Layer 7 of a small transformer language model trained on English Wikipedia (12 layers, counted from 0, width 128).
Take only the direct path to the model's output, skipping the later layers: a vector added to the residual stream pushes a token's score in proportion to its dot product with that token's output vector.

Output vectors of the tokens that the questions are about. A number n stands for n times 0.01.
"ult": 6 -62 40 -20 13 42 -24 -34 17 9 9 32 -12 -27 16 -14 -35 34 -19 41 3 2 6 -9 7 -16 -22 14 9 -38 26 -68 -37 29 -28 4 -5 -36 -29 -15 -14 63 13 32 -13 31 -1 58 -1 12 -8 14 36 61 48 25 -18 -31 11 3 -39 28 6 -25 -18 10 -35 -5 -9 -3 27 37 40 34 -10 0 -38 -6 -48 12 -21 -17 -29 3 -11 -43 28 -6 9 3 0 -24 54 1 -3 5 -43 14 -50 -36 2 -57 5 -20 17 -5 -18 -17 -47 -41 6 -6 -15 -6 -51 -3 4 -36 -2 22 30 -64 20 59 -19 44 -26 62
"ted": -41 -18 6 -35 29 -14 19 17 -8 9 -2 9 -31 64 -51 20 -11 2 -8 23 -1 35 -11 40 -19 39 15 -1 15 -18 43 -6 40 -1 -43 -13 22 11 81 -10 -54 1 -44 -51 -39 -39 6 25 -55 -13 0 25 45 33 55 -7 32 39 -8 -43 -43 24 35 -8 -28 27 -65 -9 -13 10 -27 30 51 -62 14 4 35 -29 -9 -2 34 44 26 -16 5 -18 -6 -38 19 -7 24 -16 35 43 23 -24 38 13 68 -23 28 11 -71 -17 31 45 34 38 1 91 -57 -21 21 -18 25 -12 20 -10 -8 0 18 -14 33 20 -38 -3 -7 46
"ary": 33 39 35 -19 -37 -23 10 -12 33 -50 27 45 -47 -21 24 35 -42 2 -1 20 -24 21 -26 -29 -7 -8 -17 28 4 -11 13 -47 41 -15 61 -69 11 -11 49 -19 -19 51 3 23 26 17 -18 55 8 12 -32 64 -13 61 -22 30 33 40 -38 -14 -12 67 -28 -30 -20 16 -12 -54 -37 -14 10 57 -25 -39 19 -32 81 8 -26 3 -12 -23 -16 -12 48 17 -8 -12 -53 -27 8 -7 4 8 10 30 27 -16 -38 -8 29 16 -9 27 -36 -30 -1 35 -44 62 -28 -15 -28 -39 46 1 -13 8 -29 12 13 -21 -26 20 -34 14 -36 32
"ather": -50 -34 -9 38 2 23 13 51 -38 -30 -10 13 -33 -2 23 55 -12 39 -11 61 -19 44 -19 -28 -14 -18 8 -7 14 -21 3 29 0 6 -42 -44 3 -12 19 -3 23 44 26 -25 0 10 71 -41 -36 29 -14 -23 -22 95 -4 -29 6 17 5 20 16 15 -27 -20 9 31 -35 -46 -77 -45 15 33 62 8 0 43 -8 -50 1 23 -18 -55 -27 -14 43 -46 -8 8 51 24 15 -48 -21 19 20 33 -3 -13 -28 -17 -28 -13 -49 68 -34 -2 -7 6 8 -2 -3 33 -27 7 -28 -26 -50 25 -51 13 33 -51 -36 -4 -10 -48 -37 70
"ck": -31 13 6 -16 -2 -38 6 53 -15 44 11 12 -3 -4 -59 -13 17 26 12 2 31 42 -9 15 -17 -6 36 -18 -45 -9 -24 -38 -2 14 -27 -13 4 -25 26 -16 58 -31 10 -8 -23 25 -3 -63 -20 19 -1 -37 -31 -11 44 32 -2 -32 10 12 -90 -30 26 -4 50 -26 -58 -3 -51 18 -6 1 -49 -34 5 22 -5 -9 -39 2 -2 -23 -4 -8 -13 -24 2 10 53 -12 -45 -14 77 -10 0 31 13 -3 -12 -1 -38 15 -3 -16 8 38 -4 23 -40 64 -8 -6 25 2 -23 -13 -7 44 -6 -15 30 -17 62 -13 -33 -51 -14 46
"dom": 13 -56 -25 -6 -19 -72 -72 8 -10 -28 79 15 -28 10 -4 74 -12 0 16 -53 -61 38 -50 19 21 -49 -16 -72 -5 -27 -55 -42 -13 -21 -76 29 7 11 -10 -18 -19 -24 0 -1 -24 -50 31 -17 -13 -23 -62 46 -22 53 77 9 -28 8 30 -59 -56 0 -34 7 12 8 23 88 -57 -13 3 38 31 -39 -35 -6 -9 -83 -37 -24 -17 15 26 13 49 2 21 -47 -19 17 -38 55 -12 22 -17 66 43 -26 22 -16 -53 3 -28 13 6 31 30 18 -59 -4 6 40 2 -19 11 -46 -47 30 -18 37 21 -45 -2 81 3 14 22 19
" other": 31 12 13 32 -22 6 24 8 3 6 -6 -34 -34 -2 -64 40 -3 22 -37 32 10 60 -6 17 -22 1 8 2 22 -3 -4 -14 -37 22 -27 -18 0 24 -14 -19 -17 22 -46 -9 -26 -6 -14 16 -33 -55 6 14 5 30 -14 -25 -49 11 -23 24 16 -5 11 -47 33 14 -28 11 -16 -53 -2 20 39 31 -60 18 19 -11 19 12 -12 -31 9 -15 10 -14 6 -50 47 35 2 24 -23 13 -42 -8 -31 7 26 -14 -65 4 12 13 -14 -16 37 21 -44 -27 -25 46 28 -38 24 -18 6 24 -29 6 -7 -29 6 19 5 -61 -39 -24
"ering": -11 29 37 -40 -4 28 3 11 20 -8 57 2 2 -33 -36 -37 54 54 17 1 5 6 10 2 -50 25 27 -25 52 18 -45 23 -15 -15 -14 24 4 3 -10 -75 25 64 67 -35 -38 23 -11 33 -18 60 -12 -7 -21 -6 14 3 -54 -31 17 13 -4 24 -14 1 37 -4 -14 -13 -20 1 -9 38 -10 0 33 -5 -3 -37 -10 -44 15 -10 2 -2 65 9 19 -62 -40 56 -2 -65 -31 -4 -14 -22 14 17 1 -58 7 -9 0 23 -7 61 5 30 -15 54 17 1 -70 -44 35 5 -43 15 -3 15 31 -42 -68 26 -16 -39 8 18
"elf": 28 -28 17 19 13 -27 -9 -18 -6 -23 -11 2 -1 7 -43 -35 -46 -9 4 38 -77 36 -31 -15 25 -9 38 -50 5 -39 32 -48 46 -20 -9 25 -2 7 49 45 -27 35 16 29 59 -3 -38 -35 -15 35 -29 2 31 -12 48 17 -48 -32 -4 -22 8 70 -54 -68 -19 39 -44 10 -17 -17 -30 56 40 52 -23 -10 -17 -25 25 18 6 -49 -60 10 -23 -40 44 -2 23 71 -18 -25 36 -25 -19 16 -46 8 47 -64 -41 -3 -5 45 33 28 16 -1 11 3 63 -36 27 -16 8 0 -25 24 22 48 30 32 -65 31 -41 -33 -24 -44
".\"": -29 3 -1 -14 -22 -44 -42 -19 -1 25 5 -34 25 13 -53 53 21 31 23 1 -40 33 -46 -6 19 -11 68 43 6 2 42 -2 -34 -29 26 1 25 -10 5 -12 -48 26 29 -14 -4 1 -36 -48 -28 -8 3 40 -11 -35 -32 18 -33 -52 0 -46 -24 58 -44 35 2 19 9 -22 -23 13 -33 4 0 -26 -47 17 45 -20 -25 -13 -57 6 33 -12 -13 -8 16 -33 51 60 4 -26 -35 23 -3 20 -18 -28 -5 -5 -25 22 -18 18 31 -13 -25 28 -48 -2 -5 -32 -12 1 -17 -23 -42 -9 -38 40 4 -40 -51 24 8 -64 -13 34
"ible": 32 -23 -15 32 -43 -24 18 -17 4 -12 -3 -1 23 -8 -33 -12 12 36 68 25 -9 -18 -22 22 6 17 7 11 51 -40 34 -41 17 67 -16 9 9 -30 -17 2 -19 52 8 12 -33 -48 -78 56 -39 53 12 6 34 16 38 -18 -31 -16 18 -10 -18 72 -40 -57 -19 31 26 74 4 -31 -53 47 27 -33 -43 -31 2 -32 -3 4 -28 -26 31 -41 -2 41 41 -3 -21 12 20 -50 -7 30 25 4 21 77 -14 -13 23 -6 -15 49 -35 18 23 35 -3 4 7 2 -30 -32 -40 22 -40 55 -21 50 26 -1 -22 61 -14 25 -5 2
"resent": -37 -14 2 10 -15 14 -14 10 1 12 40 -32 -15 -21 11 -16 -20 -54 -11 36 2 62 -47 -10 -39 -31 11 -33 -42 -21 23 -12 -30 9 44 34 5 -24 -11 -14 -80 66 44 -46 -38 -5 -15 23 -13 -16 41 3 -5 20 -28 -16 -40 -7 4 -56 -74 -25 -24 25 81 14 -17 -7 -13 -29 6 32 8 49 -69 54 8 -10 -1 -47 -33 21 -28 30 -52 42 61 0 17 43 -16 -73 32 38 -7 -60 -33 32 50 -10 27 50 -29 -30 27 -7 27 25 16 -25 7 86 23 -26 31 -44 22 15 -65 1 56 17 2 30 -33 2 -19 20
"ran": -22 -10 25 21 16 -52 8 -2 -2 -12 15 3 -25 -44 1 24 -45 22 -26 42 19 21 5 -1 -56 17 -16 -30 -25 -6 -15 15 19 -18 11 50 -6 11 -6 34 32 37 25 -50 5 -7 18 -27 -3 2 -11 28 15 -17 -5 -2 -2 33 25 -10 28 -23 -43 -24 13 -19 15 -8 -43 -56 -40 6 65 -21 33 -2 33 -14 26 -28 -24 3 40 -68 -36 62 52 -4 -10 23 39 45 7 31 11 -31 -40 3 -27 28 19 -38 -57 -2 62 -18 13 12 -7 47 3 15 -39 -57 -6 5 -27 29 -14 6 19 -47 -32 24 -5 35 36 -7
"s": 26 27 11 -41 -6 -37 16 12 -53 50 28 -49 -8 -36 20 51 -12 -5 -52 -32 -16 -26 -49 -23 -38 -48 -9 -26 -48 21 -13 -3 -37 -19 -2 14 -7 -20 27 -79 0 11 -20 15 5 -47 -13 30 8 -46 -12 23 11 -26 83 -21 20 -7 -3 39 36 -34 -58 52 -53 -43 23 -28 26 17 -39 12 -39 -41 23 -8 3 -44 -11 10 29 28 -38 8 -44 -8 5 -36 18 -11 -18 35 -31 -39 20 6 9 -29 42 -22 11 -51 4 -2 19 20 -32 -27 56 -59 18 -13 -34 20 -6 55 35 42 -16 -29 -4 55 5 24 2 -6 14 29
"ever": 8 -5 -53 25 -34 -17 -18 -1 18 -33 -26 5 -55 40 31 -13 -22 22 -13 58 -21 31 -12 8 35 -38 43 -28 -34 33 7 17 12 -15 -26 -6 2 -1 -17 43 -24 -26 29 -19 -37 -28 1 -12 -12 -26 -2 -26 6 36 22 6 -39 -35 -34 -73 -27 30 19 -37 -38 44 14 24 -36 44 -33 18 45 28 -72 42 6 -19 14 -13 -30 -41 32 -23 8 1 40 -34 7 7 -60 -43 -9 -28 5 26 3 -26 -33 -69 -32 -9 -29 -13 51 13 13 41 -38 26 -59 -16 -37 -10 13 6 6 9 2 -2 26 -31 15 49 -29 -44 10 -1
" km": 19 -48 38 -17 -2 -39 0 30 -28 18 8 -2 -47 38 1 23 -1 -16 14 3 9 7 25 51 -16 38 -23 -3 -5 25 39 -17 -33 44 26 -25 -6 16 23 23 -21 -28 19 -4 -16 -39 -49 12 -27 -32 20 -6 18 63 -8 -14 -29 -22 -13 23 -20 -34 -12 6 -8 -16 1 40 13 -5 -13 -12 8 -5 -24 -14 -8 -18 -25 -6 30 30 7 -42 -9 19 41 17 -10 18 -48 -15 4 -23 -26 14 -23 11 65 11 -10 25 6 -21 -41 -17 45 54 -24 9 -6 43 3 2 41 16 -33 20 -28 16 30 -22 -26 38 -20 -39 11 17
"’": -20 22 -53 -38 -23 -30 -23 7 5 -12 7 34 49 47 -4 -28 27 -35 -2 -5 -67 20 5 -11 15 -10 6 -28 -18 -18 9 7 5 -9 -17 -14 14 -43 -39 4 -51 26 53 13 -18 -25 41 -23 -14 -8 -26 33 -9 -2 -14 -5 -13 -12 26 -24 -9 -9 -55 -8 11 -21 1 -21 -23 14 -3 8 9 -73 -23 -3 29 -4 -18 -23 3 25 7 -12 20 -6 7 -8 -25 13 -14 -41 73 -19 -2 -15 31 -22 -38 -19 -37 -19 -11 -18 -55 -39 -30 -4 -42 -7 -19 13 -9 -14 -18 -9 5 21 -40 35 5 -2 -30 51 -18 -30 15 31

Each question shows what one neuron of this layer's MLP adds at an activation of 1. A number n stands for n times 0.011.

n114: -9 -26 -2 0 22 8 -42 -2 -2 31 -1 0 1 -14 18 12 -4 -4 -9 -4 27 -26 28 5 24 19 -2 17 25 -9 -2 28 38 -24 -32 4 6 1 17 3 -13 -15 14 -7 16 18 24 -2 15 -5 39 -25 -4 0 24 -13 12 -23 -20 12 -8 5 -38 -11 0 8 7 -24 26 4 4 -1 18 -19 15 -21 -8 3 10 32 14 -21 -36 0 -13 13 12 1 -4 -10 22 8 24 21 -12 -2 10 -29 10 -6 37 3 18 -14 -1 -20 40 0 15 3 8 29 19 -40 -1 19 22 -2 -20 22 -11 26 38 -39 18 -18 -1 2
Which of these tokens does it push up most? "ted"

n245: 1 4 22 5 -5 -19 -1 8 6 21 -4 -14 -11 18 -5 -2 -13 -16 14 2 -35 13 -4 7 6 17 13 54 3 18 -16 6 -26 -4 -24 -21 -9 -4 -13 -6 2 -14 -14 -2 -5 -23 17 -12 -7 20 -10 -16 -14 -24 25 -6 18 -13 -1 34 36 49 39 -22 11 11 24 -10 8 -9 12 3 12 37 38 -16 32 -39 -6 29 -33 -7 24 -11 -6 9 30 4 -4 -2 -1 11 8 -3 1 -30 0 -8 -2 1 -9 16 16 18 20 9 1 5 6 31 10 -7 10 22 5 -24 -15 11 30 10 76 8 7 29 -5 -4 14 13
Which of these tokens does it push up most? "elf"

n65: 19 -20 21 24 -13 -11 -21 27 -26 5 -20 -21 34 3 14 -13 7 12 -2 -7 8 2 -26 20 5 21 -21 12 -8 -4 -14 22 13 -15 -11 22 14 -11 25 9 7 -34 -17 -24 6 9 -9 17 5 21 28 -26 11 -23 -22 -28 -32 -21 35 -13 0 20 -43 -4 -2 -14 24 14 17 9 28 9 -9 53 -7 -19 10 -20 1 22 15 16 30 -7 -7 -7 17 -4 30 -5 -2 11 0 -1 -7 -13 -4 -10 32 13 -27 48 5 -14 -1 20 18 -39 -22 -16 4 19 21 3 25 -9 4 11 12 -11 -6 43 33 11 -27 1 -1 -4
Which of these tokens does it push down most? "ary"

n122: -20 33 9 -32 31 12 -8 19 -37 9 -39 -1 8 14 20 -9 11 -20 -6 -7 -4 27 -18 -18 13 -20 -4 -12 26 9 8 2 9 32 -8 53 4 44 30 7 -7 10 -13 27 -21 -19 -43 -22 -13 3 -8 -30 -1 3 38 17 10 -17 -20 9 -4 0 -15 -25 -19 15 1 -28 -9 21 -7 14 3 25 -10 19 6 2 0 -20 22 2 6 27 5 -10 3 17 21 -2 -33 4 -10 -16 -22 -19 13 -19 25 13 -19 6 10 -5 -2 7 -13 10 21 -18 5 -24 14 3 21 10 20 -31 1 16 -9 2 -8 -5 -11 -48 25 -6
Which of these tokens does it push down most? "ran"

n305: 6 44 10 13 23 52 34 -28 15 10 23 9 19 -21 7 8 10 12 -17 5 19 6 -4 21 -10 -11 -18 -1 13 -9 -23 0 -12 32 -14 -1 -22 19 12 -17 -4 -1 -6 -18 15 20 7 9 23 36 11 -21 -19 6 -2 15 -26 0 -10 14 32 -16 21 -64 -3 25 -25 -8 12 -20 18 -30 -13 -4 -8 7 15 12 25 17 15 15 8 18 3 -10 13 3 20 18 -26 6 5 24 -40 -12 3 -10 15 -16 -15 -11 10 -14 -36 -9 -41 -5 -14 -5 2 -44 21 -11 -14 -46 23 18 11 -12 0 -5 36 4 -15 -5 -3 7
Which of these tokens does it push up most? " other"

n271: 27 -16 2 -12 -4 17 -3 -6 -12 -13 -7 3 5 -5 -25 3 -28 5 24 15 25 -2 -10 -32 8 -13 8 14 0 6 -1 15 -24 14 -6 5 -20 -15 -25 16 -4 -6 -9 -2 -49 5 18 11 -11 -32 7 -12 -7 2 -13 -15 -12 8 -14 19 -11 -1 19 -26 -18 -1 9 -29 -5 28 13 19 3 23 30 -13 6 20 -16 11 2 25 -19 -14 -19 13 2 27 35 -18 36 31 -6 9 -20 -7 7 -29 -30 -24 8 6 -11 -7 9 -5 -18 -32 57 -40 -4 10 -19 21 -28 -43 -18 -41 41 1 -22 19 -5 27 37 -1 -15 -28
Which two tokens does it push up most, strongest first? "ult", "s"

n143: 19 16 21 26 30 14 6 6 -6 10 15 -26 41 5 6 -2 45 2 -29 1 -25 -33 -14 15 -17 29 -16 21 -1 -11 -10 9 3 20 -14 -17 -13 8 10 18 27 -14 -22 -15 -10 5 25 -13 22 33 11 1 9 3 37 19 -32 -8 -25 -30 -3 30 55 0 19 14 10 -21 -26 20 6 -12 9 -27 -7 15 -10 -10 13 6 -11 11 48 39 2 32 -5 13 9 -33 0 15 3 30 6 25 12 -1 26 4 -21 9 -22 -16 -25 -27 6 -35 22 10 -17 8 0 30 11 10 11 -13 -21 17 11 15 -14 10 7 -19 14 6
Which two tokens does it push up most, strongest first? "ted", "ck"

n182: -19 4 -6 3 16 22 15 -7 3 16 13 17 -6 -20 -12 -36 43 5 -13 -24 -12 20 -21 -12 -5 8 20 -2 -12 -9 -22 -18 3 -15 20 -9 -16 10 24 12 -43 14 11 21 37 -24 -24 2 11 6 3 19 31 -5 -10 1 23 3 -9 1 25 14 10 26 -2 -14 8 15 -3 -9 -34 -11 18 -3 -1 9 32 -1 -2 29 -26 -11 21 27 -11 25 -8 -9 23 2 23 16 -8 -21 5 37 -24 22 1 -6 19 37 16 -23 -14 -24 32 7 6 -27 19 2 27 -33 -18 -29 -6 12 -9 6 -38 -33 -10 1 31 -30 -22 13
Which of these tokens does it push up most? ".\""

n268: -25 0 -7 12 -14 40 19 4 -17 8 9 18 2 -1 -8 -16 -20 -8 -52 -6 -1 -9 4 -26 -6 -7 10 -24 -42 7 16 -3 17 -14 -32 -33 32 -7 -29 -15 -13 -7 -7 23 10 -12 -14 3 -35 -9 -1 -1 13 -24 -19 -18 2 -12 3 -6 44 -20 -7 9 -14 -9 10 -42 -14 17 -21 -22 7 -20 -2 23 -7 -24 -8 -5 19 20 -42 -14 21 -20 -2 15 7 -7 7 40 -6 -52 -3 27 -2 -5 -37 -2 44 -24 4 2 21 11 -4 1 -16 -18 15 14 3 20 1 16 13 24 1 6 42 -14 1 6 -27 1 -6 -31
Which of these tokens does it push up most? "s"

n247: 11 -8 14 -11 1 53 17 14 -19 -32 -17 -25 18 -11 -37 2 -20 -9 18 2 17 37 -5 -7 32 30 21 7 -15 9 -10 14 -7 6 -41 6 -16 -12 19 16 2 -30 -5 -69 42 6 12 -34 -10 -10 32 19 -25 -1 15 -1 25 41 -1 -6 20 -11 23 17 -27 10 -18 -42 -1 -17 -14 -8 -16 12 26 16 -11 14 5 8 20 -8 -23 10 -20 2 -8 -1 -9 -5 -1 -3 0 6 -15 26 13 -36 -4 -24 -11 -19 -19 4 -18 -44 3 21 13 -3 22 -9 5 0 10 -20 12 8 -9 -3 2 58 14 33 9 -10 -2 20
Which of these tokens does it push up most? "ather"

n191: 10 -4 19 19 33 26 -30 -10 27 -1 -20 -9 24 4 -18 -7 3 -9 -38 20 18 33 17 7 7 -11 20 -21 1 -21 -8 28 26 14 1 -30 31 -11 -1 24 -28 20 -1 -12 14 -21 2 1 -26 -17 12 20 15 2 19 16 10 6 -5 34 -24 17 25 -12 -15 -22 -15 -8 20 -37 5 -35 -4 -29 15 4 14 1 7 1 29 13 -2 -11 14 18 9 -18 -13 4 27 -9 -1 -6 27 5 -12 20 2 10 -15 -5 1 24 27 -5 -7 -28 22 29 10 -24 24 -12 -34 -4 2 23 -22 19 -26 2 36 -7 -25 9 -3 -21
Which of these tokens does it push up most? "ted"

n59: -27 1 17 8 16 -6 9 0 -21 4 15 -1 3 34 5 12 31 6 -4 12 17 2 -40 7 6 -16 -2 4 62 -8 13 2 -9 3 -6 -8 -44 22 -12 51 -4 -9 -12 8 11 -34 -16 -16 -27 -16 3 -22 5 11 -16 -37 -41 -16 -14 7 -11 -9 -1 -6 13 18 3 9 -2 -46 -21 -15 17 39 -7 -24 -20 6 -16 -10 6 35 -12 14 -10 -9 -32 -12 -7 14 17 -25 -12 -22 16 -12 15 11 2 -14 28 -2 2 -17 13 12 3 19 0 -8 16 3 -2 32 -8 22 8 37 -7 22 56 15 15 4 -34 3 -9 32
Which of these tokens does it push down most? "ary"

n77: 27 -13 -15 7 -5 27 8 23 14 -3 12 -9 8 22 -36 3 4 11 -23 -10 4 -8 -5 -9 1 14 -6 27 19 21 -7 -2 -3 31 -12 5 33 -8 4 -20 31 28 -11 9 -2 -29 -2 14 -7 -21 15 41 16 -19 4 11 -14 8 -17 -4 14 12 8 3 41 3 -13 20 6 -2 13 5 27 19 -3 7 8 29 3 -11 41 13 3 -15 -5 37 13 -6 -2 0 -12 12 5 6 -23 -22 15 45 -37 -38 27 -2 13 27 6 -4 7 -6 -11 42 -15 8 27 -14 -9 -12 9 45 -12 -3 48 -40 -3 16 4 21 -15 4
Which of these tokens does it push up most? "ible"

n204: 9 -23 24 -20 23 -12 -14 -8 -16 -8 22 7 3 -8 -13 31 -28 3 -11 11 -27 -4 -4 18 20 5 -12 8 2 24 -6 -23 -27 -12 -7 -19 -7 8 7 7 -20 -40 43 -12 -11 17 -1 -7 23 -5 9 12 34 -17 -20 -28 0 -11 -41 32 12 -1 -34 -3 -18 -29 -3 11 -14 -2 4 9 19 5 -4 12 7 3 -1 8 35 18 11 4 -32 -29 5 23 -11 19 13 -43 6 29 -6 8 -5 7 26 16 -2 -12 -13 -14 10 -16 14 -34 27 -22 19 25 28 28 -17 38 -19 14 -20 22 41 17 -35 15 -19 -24 -8 0
Which of these tokens does it push up most? " km"

n183: 28 2 17 10 -45 7 30 -21 4 -37 -7 23 -12 -2 -6 -22 -19 -9 -10 -6 -6 -2 -12 8 1 -14 6 -4 49 29 2 -21 -27 2 -12 -11 -34 8 32 2 -13 17 8 -8 -9 9 -38 -4 12 12 -27 -23 2 39 18 -10 11 24 -42 16 -1 -14 -30 56 24 16 38 17 -4 7 -25 -11 20 -22 -29 -6 14 4 -18 7 -9 -18 4 12 16 -7 -35 20 3 -8 -17 -11 -20 10 1 5 13 -12 21 -18 -11 -4 4 13 11 -7 -28 6 -13 -2 -8 -33 6 7 26 -12 36 -27 -16 -1 34 26 -7 42 17 -26 -15 -14
Which of these tokens does it push down most? "ran"

n203: -17 -24 10 30 2 -2 -16 -4 7 -57 18 -14 -2 19 -26 10 10 -17 67 -20 9 44 -36 5 -17 -46 19 16 -18 18 7 32 16 -24 9 19 -31 -8 18 -12 41 -10 7 -6 -24 -1 6 8 47 -5 -4 -1 -13 -25 -11 -5 5 0 1 -12 9 -15 -13 20 -20 24 6 -11 -7 31 23 -23 -11 4 11 -5 -36 4 18 -2 -14 -15 -2 -2 1 -17 -1 6 8 21 19 19 -7 12 17 31 -20 1 9 7 58 -9 -16 -25 -19 -28 20 -2 -6 -1 -20 -21 -2 -11 4 -1 2 11 -38 -11 -28 13 -15 -11 -14 21 -6 4
Which of these tokens does it push up most? ".\""

n315: 16 22 -9 30 -17 41 -3 -6 -11 -18 -32 2 -4 24 -24 -7 14 -27 -16 8 7 19 -19 26 2 15 1 -1 4 -21 -57 -21 -16 7 15 19 6 -48 -6 -7 14 -29 17 13 5 10 -39 -16 -25 13 -6 -1 12 -20 25 -30 -2 11 21 14 -10 32 24 -27 46 -9 24 -2 16 24 21 -34 10 3 -3 14 9 -34 -2 -13 2 11 -19 -13 -24 15 2 -1 1 3 -27 -30 8 16 -25 -39 27 -28 17 15 14 -44 -1 -11 9 2 30 -3 -27 2 -16 -17 15 7 -15 23 7 -4 45 -18 -3 -9 7 -12 1 -29 0 -4
Which of these tokens does it push up most? "ck"

n158: -11 -19 7 7 9 -21 -30 34 -3 7 -8 18 -1 -34 -22 -28 1 -9 -33 -5 -27 15 13 -15 4 -24 16 -12 -13 13 -23 13 -23 15 7 -19 19 22 -22 -50 -29 -28 -6 20 -2 42 19 -3 30 -31 2 12 -23 3 8 -20 7 17 -8 -9 1 17 0 4 9 3 13 14 -18 -4 10 -11 33 0 11 -25 10 -50 8 -4 13 46 -20 -5 61 -45 -39 34 -15 7 5 42 -6 -28 -16 10 1 1 -29 19 -13 13 -15 8 5 -10 4 19 0 -28 17 3 -10 8 -25 -3 29 -5 -32 -14 -9 21 6 16 -8 9 -22 -19
Which of these tokens does it push down most? "ible"

n72: 3 2 6 30 11 -22 -1 3 0 -34 13 -15 -37 3 -2 -11 -4 -8 10 -4 -29 9 6 -1 -23 11 -3 7 18 -11 -14 -3 3 -13 -16 39 -2 8 28 -14 0 -21 18 -34 12 22 6 -2 -21 9 8 21 35 20 -4 13 3 -9 -7 41 -31 8 -19 -15 -20 -8 20 17 -5 33 3 22 -29 -12 -4 -4 30 2 3 4 -7 8 -17 12 -6 3 26 17 7 23 -6 3 7 -26 -16 1 -11 25 4 -11 16 1 -17 -18 -4 1 -43 -1 -4 25 29 -19 -10 -10 -5 12 28 11 -4 7 -28 5 -8 34 -31 -3 37 -23
Which of these tokens does it push up most? "elf"

n312: 44 1 -12 13 -27 10 -13 44 2 -8 25 -1 -6 12 -28 19 15 1 -2 21 -14 -6 -25 2 -6 27 -21 11 -17 -11 1 39 19 -14 5 20 -11 13 41 -31 -4 11 -5 6 8 -25 -22 22 1 -18 -17 14 4 -11 14 -5 -10 10 5 2 9 -4 1 21 68 16 -11 29 4 -21 17 1 -4 2 13 -17 5 26 -10 -2 -1 24 13 -1 24 -22 6 8 -6 -21 -9 -14 1 15 8 29 -5 5 2 -6 28 -14 14 21 -12 -36 -32 11 -10 23 0 -6 3 33 26 -15 2 6 -23 44 4 -28 -3 -16 -8 23 1 23
Which two tokens does it push up most, strongest first? "ary", "dom"

n141: 6 7 5 12 -21 -25 17 0 12 4 -3 -8 50 13 0 -25 4 16 -19 21 27 13 3 -28 -12 -22 -18 0 -22 -13 3 2 11 -4 7 -2 -26 -8 -34 -22 0 -12 1 -2 9 19 9 -12 -9 -6 -26 -15 -1 0 25 5 18 24 2 7 21 0 5 -26 -5 -11 -6 -12 -2 13 -6 20 3 18 19 25 -4 7 20 -4 -1 -10 34 39 26 3 -22 16 34 1 -8 21 -41 31 -22 -4 12 2 -43 -12 21 -38 -5 -4 -2 2 -35 -29 -18 17 -2 -5 6 17 -10 -2 -16 -6 -20 -6 -11 19 11 -19 8 27 10 1
Which of these tokens does it push down most? " km"

n208: 11 9 31 -14 13 -39 -9 16 -10 -13 21 -43 -10 2 30 2 -5 -7 -15 19 -20 -17 23 4 19 -26 -20 -9 20 2 -14 12 9 -15 15 -11 -21 0 -21 -15 33 15 -16 -9 16 -8 11 56 -9 -6 -41 -12 23 -19 27 25 -29 -9 -5 63 -15 -17 1 -7 -48 -1 32 42 -12 -4 36 -41 -41 -16 12 4 13 14 4 -4 -13 -23 -19 -22 -10 3 -19 -19 -3 -5 -3 -20 -20 -13 -4 -4 10 -32 -2 -43 23 -55 -6 1 23 16 9 1 -14 -3 30 -3 22 6 9 5 -24 -6 -5 6 -1 -9 -9 -7 12 -3 -12 -4
Which two tokens does it push up most, strongest first? "s", "ering"

n61: 19 -21 0 5 4 -6 30 -11 -22 6 4 -9 3 7 2 17 -19 17 -21 -7 -4 -35 17 24 6 8 -34 36 -5 -12 -13 12 33 5 -22 -33 24 -1 30 10 34 -46 13 -6 11 -3 -3 -11 25 4 -8 -46 -16 -6 10 -3 3 1 -8 8 -29 -24 -6 -7 -14 -13 9 6 0 -6 4 -8 -6 -6 -2 6 -15 10 -8 5 -8 -35 -1 -27 -20 -6 -49 -34 34 11 10 -1 -33 2 -19 -24 14 10 -5 27 16 -1 -7 17 32 -17 7 6 -26 22 -10 -22 37 6 -41 18 -7 12 24 33 3 7 3 -13 4 -6 2 -5
Which of these tokens does it push up most? "ck"

n226: -14 22 14 7 -22 9 2 5 2 27 -10 11 22 36 31 -31 -18 -14 4 6 -24 19 -8 -3 -2 -14 6 10 15 30 10 25 17 -23 13 -33 23 -28 -1 27 -9 18 -19 -2 -16 46 5 -52 17 19 7 -19 32 13 2 1 4 0 4 0 25 -36 12 8 -35 -16 33 9 -21 -8 10 11 -2 -5 10 -10 15 -7 4 -7 30 -6 2 -4 -13 -13 -22 18 6 14 0 -34 -1 -11 -5 -43 15 -8 -19 -8 22 -7 23 15 14 -15 33 8 8 19 -12 -16 -8 -23 -3 -25 2 -46 -34 2 -11 0 19 20 3 29 23 16
Which of these tokens does it push up most? "’"

n60: -7 3 19 -12 -2 -27 -20 4 7 10 -22 -17 -1 30 23 -27 13 4 -2 -2 -21 -3 -16 -1 0 20 -21 -42 -11 -3 24 -15 -12 -19 5 -28 -2 32 4 7 19 -2 8 20 -3 25 -20 -29 -12 18 -10 12 22 -40 21 -11 2 -30 -4 11 29 14 -16 9 -11 13 -5 27 24 20 -29 13 18 -4 -30 12 -30 5 16 9 -6 16 32 25 34 16 -9 4 -4 -5 20 9 28 -1 44 4 -4 -3 32 42 6 -9 -9 10 20 -19 -23 1 1 -8 20 -2 30 -11 16 -5 -7 36 15 -14 -49 23 51 10 -26 8 16 15
Which two tokens does it push up most, strongest first? "elf", "s"

n162: -34 -2 20 12 21 9 -3 -17 26 5 -8 0 13 2 26 29 -18 1 6 23 14 10 8 -8 13 -8 1 17 26 50 -29 20 -16 -12 -7 -10 -11 3 -16 47 -15 14 -3 5 23 32 18 23 -6 -10 -1 -11 -7 25 -29 -10 38 12 9 15 7 3 31 24 -31 -8 10 -20 -11 11 -3 -16 39 8 18 -21 -4 10 -14 -7 -18 -27 -34 4 29 -12 12 15 15 -16 11 16 28 12 -14 -4 -3 10 28 3 -20 -2 7 -12 -23 19 37 -27 -14 -8 -35 13 -12 1 3 -31 -15 -5 17 -1 0 15 -43 16 21 19 -4 -7
Which of these tokens does it push up most? "ather"

n210: -20 -21 13 12 29 24 7 13 -9 3 -1 -20 7 16 -5 5 14 31 1 -24 -25 -26 3 9 26 -4 -11 2 -4 14 12 2 1 -20 -8 19 -26 -6 -37 12 -1 -32 12 -17 -27 -23 -15 13 -26 -5 42 0 -11 24 -21 35 -10 -52 15 7 -65 -4 -6 11 -4 37 -16 -8 8 -9 11 -25 -2 -35 -6 9 21 29 -20 17 -17 -7 26 10 -12 7 -4 14 11 17 6 12 3 9 22 8 16 -28 12 3 8 10 -12 -17 -11 19 -33 -2 -35 18 1 -18 9 5 -2 -16 12 -35 2 14 26 3 1 -8 -15 7 1 7
Which of these tokens does it push up most? ".\""